Layer 3 of a small transformer language model trained on English Wikipedia (16 layers, counted from 0, width 128).
A neuron's activation on a vector x is GELU(gate . x) times (in . x), where the dot is the dot product.

Input weights of the MLP neurons that the questions are about. A number n stands for (n - 500) times 0.0016.
n6 gate: 180,762,591,300,435,725,613,610,434,455,360,605,466,412,703,367,358,482,390,412,738,413,426,595,539,678,658,556,556,338,923,355,582,561,380,453,579,564,530,496,537,849,414,253,351,492,360,477,482,566,456,500,371,420,492,654,535,649,481,542,430,353,622,362,369,463,598,674,578,500,405,364,564,558,537,639,447,680,440,489,508,332,551,351,630,672,349,539,470,683,533,667,525,664,560,612,709,362,552,359,638,386,706,535,473,434,384,355,401,718,489,496,637,451,546,659,586,401,538,351,587,618,605,572,278,496,389,610
n26 gate: 596,460,511,616,345,367,439,80,464,651,523,450,578,457,514,582,511,432,590,474,685,474,538,566,504,488,380,324,357,394,562,538,417,466,460,375,627,533,456,549,452,500,210,560,343,422,688,386,532,428,543,833,511,332,546,244,626,427,616,248,550,455,651,409,664,388,236,485,470,589,234,645,563,384,646,334,488,466,526,643,420,523,728,527,344,451,484,545,292,568,409,478,725,565,685,544,350,398,524,541,242,422,761,530,473,388,401,402,478,556,567,444,395,366,281,511,620,638,555,485,400,329,307,453,592,471,239,430
n67 gate: 430,500,581,382,394,603,442,422,551,409,385,300,761,268,276,373,607,483,377,400,532,433,370,647,471,438,676,371,216,759,340,504,628,457,493,276,504,574,434,489,565,388,489,408,472,419,483,533,572,482,354,644,427,436,493,636,322,525,511,378,551,341,284,368,388,469,699,441,428,450,461,384,567,632,786,594,421,407,563,598,485,537,341,657,500,518,508,345,334,425,663,557,638,442,331,441,472,584,444,351,600,266,523,507,504,345,402,590,735,418,487,603,548,631,493,558,382,486,542,517,307,496,655,429,458,417,806,651
n174 gate: 561,732,339,607,453,473,461,609,714,422,493,402,497,609,573,507,758,539,530,541,680,657,552,582,539,563,548,476,375,389,651,560,670,706,284,406,730,510,557,635,456,321,384,467,593,449,666,581,559,465,582,475,648,459,524,576,489,352,586,510,479,573,456,340,608,410,588,596,497,582,497,424,419,483,339,531,656,524,601,655,423,532,304,761,490,170,273,507,398,543,353,657,489,321,543,473,419,366,457,514,631,435,360,385,489,440,346,540,579,307,471,616,380,585,469,563,275,596,612,727,471,584,413,522,320,387,562,446
n196 gate: 580,435,435,337,821,534,555,562,237,454,598,496,634,355,646,796,337,426,411,434,523,450,441,668,591,446,547,667,542,668,447,524,470,461,447,304,329,527,293,645,583,504,543,479,763,650,769,524,648,756,537,725,306,612,378,445,607,714,566,558,480,551,554,562,615,523,600,496,323,604,558,423,561,333,572,723,381,279,431,473,551,528,776,579,312,775,471,422,419,604,278,469,695,595,365,572,560,511,618,454,733,384,458,488,599,455,642,707,450,612,482,477,732,446,596,610,549,577,580,428,352,668,551,455,573,758,330,554
n286 gate: 507,365,538,573,452,550,454,651,451,354,437,342,653,467,417,531,552,579,526,306,527,425,591,511,383,556,399,476,612,556,240,556,641,514,449,545,635,629,513,430,359,578,454,363,376,318,397,535,308,454,510,436,405,651,763,271,556,634,552,559,412,580,467,412,569,490,707,446,707,658,425,406,697,510,554,333,438,718,452,500,433,543,447,677,540,307,232,531,572,470,490,315,370,398,464,463,685,497,344,479,566,562,719,517,712,467,370,752,438,434,409,631,493,329,445,451,480,634,466,285,602,482,458,471,714,553,583,732
n294 gate: 560,614,317,571,459,323,563,362,457,516,556,678,532,503,453,382,494,678,515,487,395,350,382,547,500,563,419,491,601,533,544,507,610,436,434,605,440,693,697,399,438,478,480,490,526,513,684,319,367,572,423,597,431,468,490,591,490,490,532,468,665,360,593,575,675,519,545,594,402,420,506,514,640,707,639,435,531,432,611,503,310,706,759,427,644,606,579,627,599,442,484,702,479,823,585,358,557,415,541,545,332,484,469,682,520,319,405,340,490,555,515,375,459,426,490,556,428,487,315,484,561,319,605,557,344,466,725,557
n361 gate: 492,646,652,449,562,647,668,519,249,581,500,448,608,519,602,496,476,422,568,366,678,624,544,395,396,589,748,665,250,496,657,548,644,566,688,488,621,454,625,441,323,562,516,715,297,317,368,560,725,540,440,662,744,707,639,445,556,488,535,524,480,571,425,612,526,299,395,435,619,465,674,631,751,92,504,674,467,445,431,538,388,361,500,749,409,543,438,583,403,526,272,477,597,720,352,615,240,642,240,519,527,407,357,579,544,530,440,538,344,614,186,383,356,547,407,448,592,348,581,454,537,475,393,484,539,409,289,678
n391 gate: 610,417,596,434,262,474,681,281,655,439,340,614,458,485,466,473,558,570,781,640,679,645,539,751,682,375,535,500,379,426,511,500,455,719,670,406,401,261,661,640,450,405,685,483,585,715,865,358,544,402,482,560,449,535,402,527,315,354,592,721,500,320,545,471,415,496,380,332,449,519,508,383,606,446,526,383,590,500,451,546,535,536,696,512,605,292,537,297,531,585,519,523,430,476,524,526,444,523,971,807,473,930,496,375,389,623,465,523,535,550,387,608,549,519,527,567,496,515,591,522,371,385,324,367,504,481,334,611
n6 in: 443,697,338,465,426,836,437,619,437,374,324,390,393,393,635,316,453,485,255,395,791,550,413,584,536,579,477,561,393,453,750,389,613,666,208,516,396,576,526,437,438,606,232,417,577,573,429,559,530,382,419,468,559,342,697,457,721,611,689,337,484,500,653,282,408,541,488,752,610,592,343,305,553,473,644,500,422,578,492,413,421,504,571,353,639,631,405,383,389,626,440,792,488,476,586,473,625,421,406,362,535,454,654,512,429,489,366,568,450,562,398,400,429,392,573,539,776,276,496,395,530,574,571,541,42,567,535,584
n26 in: 390,463,449,565,460,438,723,287,406,644,524,764,517,471,421,581,408,416,451,500,554,483,330,613,664,500,479,313,420,448,570,646,450,486,433,507,609,517,751,531,449,433,299,595,279,385,546,434,451,490,591,733,517,415,521,349,535,500,548,414,552,469,696,464,536,615,354,549,590,483,240,393,560,500,577,459,669,432,423,647,552,557,787,441,338,762,551,479,226,370,268,368,665,705,694,583,547,380,622,490,466,520,639,541,514,533,479,420,320,541,558,313,375,456,415,386,603,493,618,414,445,410,445,404,581,559,401,476
n67 in: 417,252,587,387,534,199,522,570,560,317,326,264,431,382,378,611,507,510,460,592,500,215,561,482,288,557,610,459,493,766,500,565,486,391,517,468,590,552,507,376,421,445,285,443,444,524,578,586,419,543,306,493,540,381,686,507,547,399,668,288,414,376,418,556,436,551,538,598,397,367,434,581,562,620,462,390,489,391,766,535,568,316,439,529,565,482,571,500,458,477,865,490,466,647,378,373,394,428,411,430,736,406,515,539,565,514,454,438,752,489,596,444,575,514,360,546,510,752,601,623,306,560,454,430,542,497,398,712
n174 in: 489,507,279,575,366,650,583,393,702,591,587,496,434,560,238,614,600,716,543,709,463,588,549,523,542,548,466,613,529,436,609,428,338,500,631,515,565,427,597,571,468,507,606,388,515,541,400,409,528,394,553,585,679,548,489,638,583,766,504,526,261,455,765,669,504,309,321,492,726,577,570,407,452,586,544,185,410,485,478,504,198,554,391,763,666,437,298,327,412,592,471,419,444,523,633,384,341,522,426,456,493,378,676,451,584,324,715,533,585,578,507,407,453,208,563,511,409,615,665,457,344,488,383,356,632,231,726,610
n196 in: 663,493,641,420,485,253,511,490,566,296,525,514,483,689,396,449,569,477,517,552,503,449,328,518,688,552,437,476,490,653,703,444,450,534,649,714,824,497,534,291,519,514,447,467,535,390,266,504,573,458,520,529,521,390,588,695,303,624,414,274,426,594,364,463,556,246,374,457,654,524,462,558,405,677,463,371,474,583,605,561,468,406,345,334,624,348,375,657,418,503,527,689,489,299,547,605,551,490,373,452,396,314,318,685,567,397,479,389,362,313,516,455,393,706,600,504,628,607,360,510,510,478,388,518,411,303,566,561
n286 in: 541,600,615,549,429,422,256,500,312,476,450,632,434,537,432,451,535,527,712,419,524,604,607,330,230,606,472,565,628,397,455,565,619,626,387,742,666,497,510,376,372,559,432,477,419,385,541,636,403,396,483,456,421,643,432,320,411,382,507,680,439,532,567,530,533,208,492,591,724,863,708,574,697,440,503,316,478,655,645,497,504,294,536,511,384,437,459,535,615,423,442,563,455,518,445,455,640,658,411,263,426,591,628,734,550,446,504,544,682,518,612,556,497,465,531,568,596,392,483,377,654,407,276,654,680,497,535,652
n294 in: 563,526,610,612,729,377,607,487,429,590,718,545,547,584,594,406,439,577,607,409,367,480,514,503,521,580,337,325,497,456,457,569,300,544,477,678,507,483,716,537,377,546,462,572,446,577,409,761,423,562,433,437,524,413,366,588,490,686,241,669,345,643,410,468,641,516,478,319,459,490,317,645,570,270,500,531,607,510,517,576,514,578,356,493,441,480,310,510,500,799,726,336,630,445,362,266,464,750,479,544,554,597,522,524,379,412,565,484,480,372,484,557,696,477,614,616,533,436,433,418,481,564,466,465,523,770,413,606
n361 in: 463,392,640,450,378,680,586,545,354,406,492,446,817,431,651,561,515,206,423,396,406,696,465,681,477,558,696,429,399,519,758,348,356,572,261,465,563,590,519,458,566,642,671,459,290,564,338,465,562,453,504,551,512,527,624,727,516,519,557,454,672,292,626,573,271,666,635,757,512,439,424,616,492,305,511,435,375,427,718,552,904,201,535,504,370,538,435,596,504,424,337,504,381,667,408,493,541,489,440,595,638,417,525,654,437,559,454,545,618,443,327,489,559,401,492,419,507,230,609,304,707,508,492,340,421,382,405,666
n391 in: 359,355,611,484,581,565,577,528,325,465,625,386,528,427,434,488,280,318,573,656,457,693,589,615,373,470,444,551,677,577,285,504,496,540,641,601,545,622,663,504,341,359,451,453,325,754,550,333,458,553,496,587,823,472,626,484,724,790,767,480,659,593,717,665,515,662,594,318,431,472,382,747,335,556,371,387,534,696,504,543,443,525,261,365,523,464,504,548,714,409,709,627,440,443,353,394,512,141,248,441,684,195,607,444,475,477,415,461,564,328,662,766,535,298,627,460,340,536,602,671,485,513,443,517,359,600,321,429

Each question shows a token from some text and the vector x that enters the MLP there. A number n stands for (n - 500) times 0.012.

"or": 647,446,459,539,427,493,347,592,467,544,440,390,495,445,483,465,499,581,398,577,506,503,451,396,501,601,531,492,477,379,506,540,529,585,408,492,464,558,450,446,342,504,564,424,406,464,686,581,361,449,411,419,546,564,547,422,438,521,549,381,660,464,486,792,525,465,507,524,570,601,438,571,486,592,507,429,442,483,353,577,595,692,715,551,540,525,398,474,479,544,418,454,602,504,500,484,502,457,628,383,520,365,561,625,325,508,499,526,470,411,659,585,408,550,566,649,530,397,508,514,565,629,504,281,544,631,475,569
The neuron with the highest activation: n286

"ish": 488,446,354,490,544,720,430,579,378,374,455,451,475,462,525,558,590,416,364,601,539,487,462,495,503,617,382,643,572,463,540,491,602,434,435,536,556,518,471,446,378,552,555,508,383,465,625,668,314,398,424,374,556,528,542,415,424,725,542,524,565,472,398,677,322,504,470,517,627,518,556,355,492,638,532,359,345,293,481,489,461,496,548,522,485,628,407,467,510,447,425,564,604,534,543,553,501,520,542,386,500,521,432,549,555,442,467,507,454,485,509,487,419,545,532,643,481,542,492,549,603,582,535,523,411,569,485,532
The neuron with the highest activation: n6

" Club": 443,475,371,429,635,537,391,503,500,572,386,462,564,384,449,502,479,678,536,522,620,331,353,495,587,556,440,432,521,507,394,462,565,565,502,568,494,487,387,447,441,493,554,629,464,541,550,735,387,499,486,490,453,596,409,573,460,648,507,434,550,500,542,682,507,467,566,466,515,568,469,606,418,692,365,580,416,551,532,411,446,425,543,440,482,556,462,587,510,494,517,496,503,677,565,523,416,624,315,600,363,566,341,538,518,443,445,464,450,439,482,494,623,562,554,434,534,562,486,459,714,318,475,647,512,502,521,631
The neuron with the highest activation: n294

" Wa": 563,443,471,457,654,556,455,486,496,497,415,416,415,498,498,527,483,525,503,607,399,384,650,377,598,464,486,525,414,417,644,558,554,550,423,422,386,415,490,373,322,438,562,469,383,480,611,409,481,348,614,502,443,512,377,433,459,678,495,478,578,402,732,722,472,413,565,596,503,427,526,611,571,454,449,563,607,505,541,538,441,596,390,535,417,584,519,461,514,496,453,332,619,449,591,462,530,437,495,480,469,659,375,485,489,542,569,523,330,469,409,485,467,456,546,668,338,481,543,514,551,550,576,572,502,404,621,538
The most active neuron and its activation: n174, at about 0.76

"k": 535,513,495,450,538,476,478,598,510,502,332,498,493,636,619,521,601,532,507,583,532,428,398,505,447,577,505,471,650,424,588,558,508,470,536,451,438,556,343,519,295,465,540,454,464,498,709,536,411,419,432,378,416,432,453,399,543,708,352,547,615,373,443,594,428,541,554,543,413,436,597,647,521,489,701,436,622,420,464,645,464,619,709,432,471,576,368,475,419,487,363,506,524,484,578,437,370,392,561,432,510,446,415,657,393,541,538,476,352,525,550,460,408,473,498,566,408,432,462,595,563,383,500,398,533,530,499,647
The neuron with the highest activation: n26

".": 522,497,452,431,459,546,452,607,384,521,567,408,541,448,455,537,368,484,377,582,482,550,458,369,566,581,584,589,501,403,562,562,458,526,579,544,444,430,484,558,180,549,607,271,374,455,733,621,520,440,348,388,499,440,551,395,437,501,383,446,625,392,559,703,550,725,494,541,431,506,483,628,503,499,595,485,315,508,551,631,452,594,555,536,407,505,487,421,500,578,465,511,603,436,615,551,440,489,459,418,587,406,442,591,540,636,486,529,488,377,461,446,489,461,513,469,510,559,516,465,435,535,420,482,524,482,483,528
The neuron with the highest activation: n361

"il": 585,495,378,545,360,401,350,523,382,410,459,426,517,490,503,510,363,324,474,554,456,356,418,478,466,479,403,497,517,412,732,572,549,478,514,443,514,428,413,462,274,433,605,361,362,464,564,487,471,426,436,432,470,528,554,520,404,575,573,365,601,468,572,772,405,536,515,626,467,511,485,486,500,685,628,422,448,420,353,588,521,581,432,456,582,638,493,401,440,483,460,417,510,602,505,443,506,469,480,346,522,400,477,648,315,496,535,569,590,475,519,508,428,475,453,562,411,486,582,445,534,485,480,304,505,593,488,577
The neuron with the highest activation: n67

" at": 598,461,324,423,515,552,359,554,560,433,593,499,536,477,439,498,428,567,448,617,572,456,617,470,568,432,571,625,415,420,568,492,472,489,573,535,443,411,502,512,298,442,593,451,458,569,637,575,445,478,491,600,532,424,505,537,298,607,579,530,673,537,606,624,504,451,518,520,343,541,446,568,432,613,426,429,444,633,394,442,564,690,453,510,417,503,593,385,349,397,466,396,620,403,629,511,574,543,450,483,531,534,586,616,469,603,418,584,427,326,498,471,513,529,542,563,642,502,454,509,457,513,524,275,511,569,431,546
The neuron with the highest activation: n391

" the": 519,563,394,505,556,350,341,553,546,482,537,368,488,551,429,459,355,559,532,678,544,485,538,446,550,501,573,521,453,438,510,534,561,549,588,501,408,517,473,359,371,453,613,382,517,493,592,626,483,444,444,409,529,419,405,411,370,527,396,435,572,419,649,780,491,545,581,630,447,544,499,544,475,553,463,526,392,382,482,557,482,527,487,585,412,593,647,445,362,445,558,459,500,465,624,518,475,537,400,400,561,426,472,549,585,691,466,617,478,549,520,483,615,511,475,616,611,506,452,538,438,534,478,317,462,614,517,506
The most active neuron and its activation: n67, at about 3.1

"e": 590,495,599,571,356,517,435,546,501,447,408,271,481,480,555,518,727,438,500,450,494,533,567,431,474,618,498,473,487,390,532,547,645,441,408,594,399,459,347,522,412,407,499,500,438,484,666,538,456,379,429,433,493,404,632,465,363,585,500,463,550,393,540,729,586,427,552,571,505,404,599,618,517,648,537,444,413,357,460,622,562,633,646,479,497,614,455,466,461,413,434,466,623,597,546,574,455,511,524,479,497,473,584,668,561,617,479,659,447,403,587,539,533,488,535,470,438,514,533,546,580,555,388,368,595,480,436,535
The neuron with the highest activation: n286

" pro": 534,263,367,478,481,398,303,383,487,530,499,530,539,490,466,462,261,484,455,612,494,447,509,475,609,616,603,638,494,424,459,507,550,461,593,498,374,650,471,553,343,468,614,463,576,329,512,402,503,526,495,613,609,413,436,522,210,565,366,454,591,534,651,618,580,532,565,488,393,467,498,575,489,597,453,435,601,495,561,508,564,694,369,417,421,499,593,440,352,454,451,504,677,570,543,506,509,516,498,603,551,513,374,578,535,535,498,427,605,557,507,416,565,545,492,537,477,536,541,605,545,448,524,458,456,584,399,614
The most active neuron and its activation: n26, at about 2.7

" from": 570,492,421,518,464,541,463,565,478,449,554,531,478,462,528,580,598,483,548,687,551,414,662,538,534,521,573,591,472,483,424,535,457,516,479,592,488,426,456,365,286,464,652,338,414,659,577,597,452,432,441,549,608,438,527,433,376,481,451,430,584,576,663,664,420,599,525,561,486,594,513,598,414,566,367,346,542,536,518,526,579,597,440,443,421,521,647,469,323,405,459,366,576,469,670,572,622,508,603,459,562,414,341,544,640,550,625,487,344,520,442,476,482,635,513,536,539,567,473,540,509,496,553,336,505,489,466,599
The neuron with the highest activation: n391

" S": 547,450,522,423,488,509,459,569,473,470,414,452,606,608,531,479,436,620,487,601,502,465,484,338,612,521,553,418,492,380,547,636,455,568,461,450,409,513,385,448,329,399,480,399,464,354,652,548,431,376,526,375,474,426,489,578,410,683,455,477,599,324,571,700,402,441,508,592,571,438,467,691,446,411,497,492,612,523,551,470,470,573,421,540,477,654,594,495,497,535,451,433,616,637,641,493,464,443,534,511,526,520,323,441,552,610,399,508,456,479,468,448,484,457,488,577,457,411,602,610,576,440,422,447,604,601,508,562
The neuron with the highest activation: n361

" ==": 638,390,479,386,732,441,374,475,323,397,494,489,526,446,395,614,479,527,466,569,584,370,515,526,650,677,502,597,546,462,399,483,518,463,622,431,594,429,477,584,305,609,347,378,538,497,580,488,426,431,399,470,497,446,465,433,416,551,585,506,648,387,527,584,611,595,535,546,618,536,590,667,497,478,555,426,397,554,564,417,429,406,525,456,449,461,487,513,414,503,498,408,477,543,484,528,486,504,650,359,503,367,418,594,611,489,538,633,368,447,264,371,620,561,501,579,524,565,463,514,495,615,509,456,516,466,505,405
The neuron with the highest activation: n196

"\n": 514,508,448,492,539,608,355,544,442,430,450,565,561,465,472,618,326,440,531,692,426,491,491,342,531,751,578,557,442,475,535,593,462,516,449,487,386,439,434,628,288,509,571,349,498,402,731,560,418,397,468,452,527,478,453,469,456,513,421,489,714,373,562,669,528,556,600,530,489,529,352,519,435,546,550,419,427,507,571,467,388,626,479,481,494,444,523,462,576,383,414,421,640,652,609,592,463,510,483,353,475,381,541,514,493,569,551,700,473,481,504,365,467,506,479,470,481,442,471,499,453,498,534,357,629,437,451,496
The neuron with the highest activation: n26

" match": 488,446,412,485,564,466,444,452,564,525,524,585,639,441,405,527,510,642,538,572,602,426,483,473,534,507,529,567,744,491,623,500,595,391,598,596,525,470,554,591,358,479,482,349,519,401,538,527,539,400,534,536,609,577,458,394,530,570,480,472,627,515,528,600,443,659,510,461,429,598,491,692,462,456,384,476,558,473,514,351,484,381,536,495,418,486,480,425,518,606,521,392,444,581,606,524,658,617,586,597,389,477,386,703,476,549,681,466,596,451,526,497,504,665,487,569,513,503,368,605,554,441,529,588,494,409,494,606
The neuron with the highest activation: n294

" was": 417,355,356,434,634,486,472,717,505,513,500,470,514,515,472,588,414,539,518,711,430,497,526,389,574,599,569,669,408,454,581,480,495,571,529,565,476,497,438,425,310,475,582,370,475,534,528,552,587,498,422,441,609,380,476,486,253,523,442,350,660,587,592,555,463,436,577,453,338,383,513,609,473,502,478,470,528,420,505,434,570,441,524,454,354,558,537,470,457,437,415,462,428,514,614,580,381,481,585,417,525,453,380,625,538,605,573,489,546,494,452,439,479,552,556,517,453,477,499,547,536,420,624,290,557,544,517,627
The most active neuron and its activation: n361, at about 4.8

"ma": 578,401,535,514,572,632,418,548,448,521,453,414,488,575,455,494,515,403,486,621,521,461,544,411,516,650,573,530,613,446,641,453,606,488,440,489,526,559,476,369,357,529,516,515,408,417,677,478,500,400,459,419,567,511,493,366,358,639,369,490,661,272,651,614,516,423,510,605,532,440,533,570,436,503,469,531,782,289,458,489,527,724,575,492,596,544,398,373,411,556,447,432,589,448,557,437,564,447,536,402,560,583,642,543,394,407,509,542,514,515,535,481,456,522,512,611,538,473,676,605,535,443,512,553,477,483,511,597
The neuron with the highest activation: n6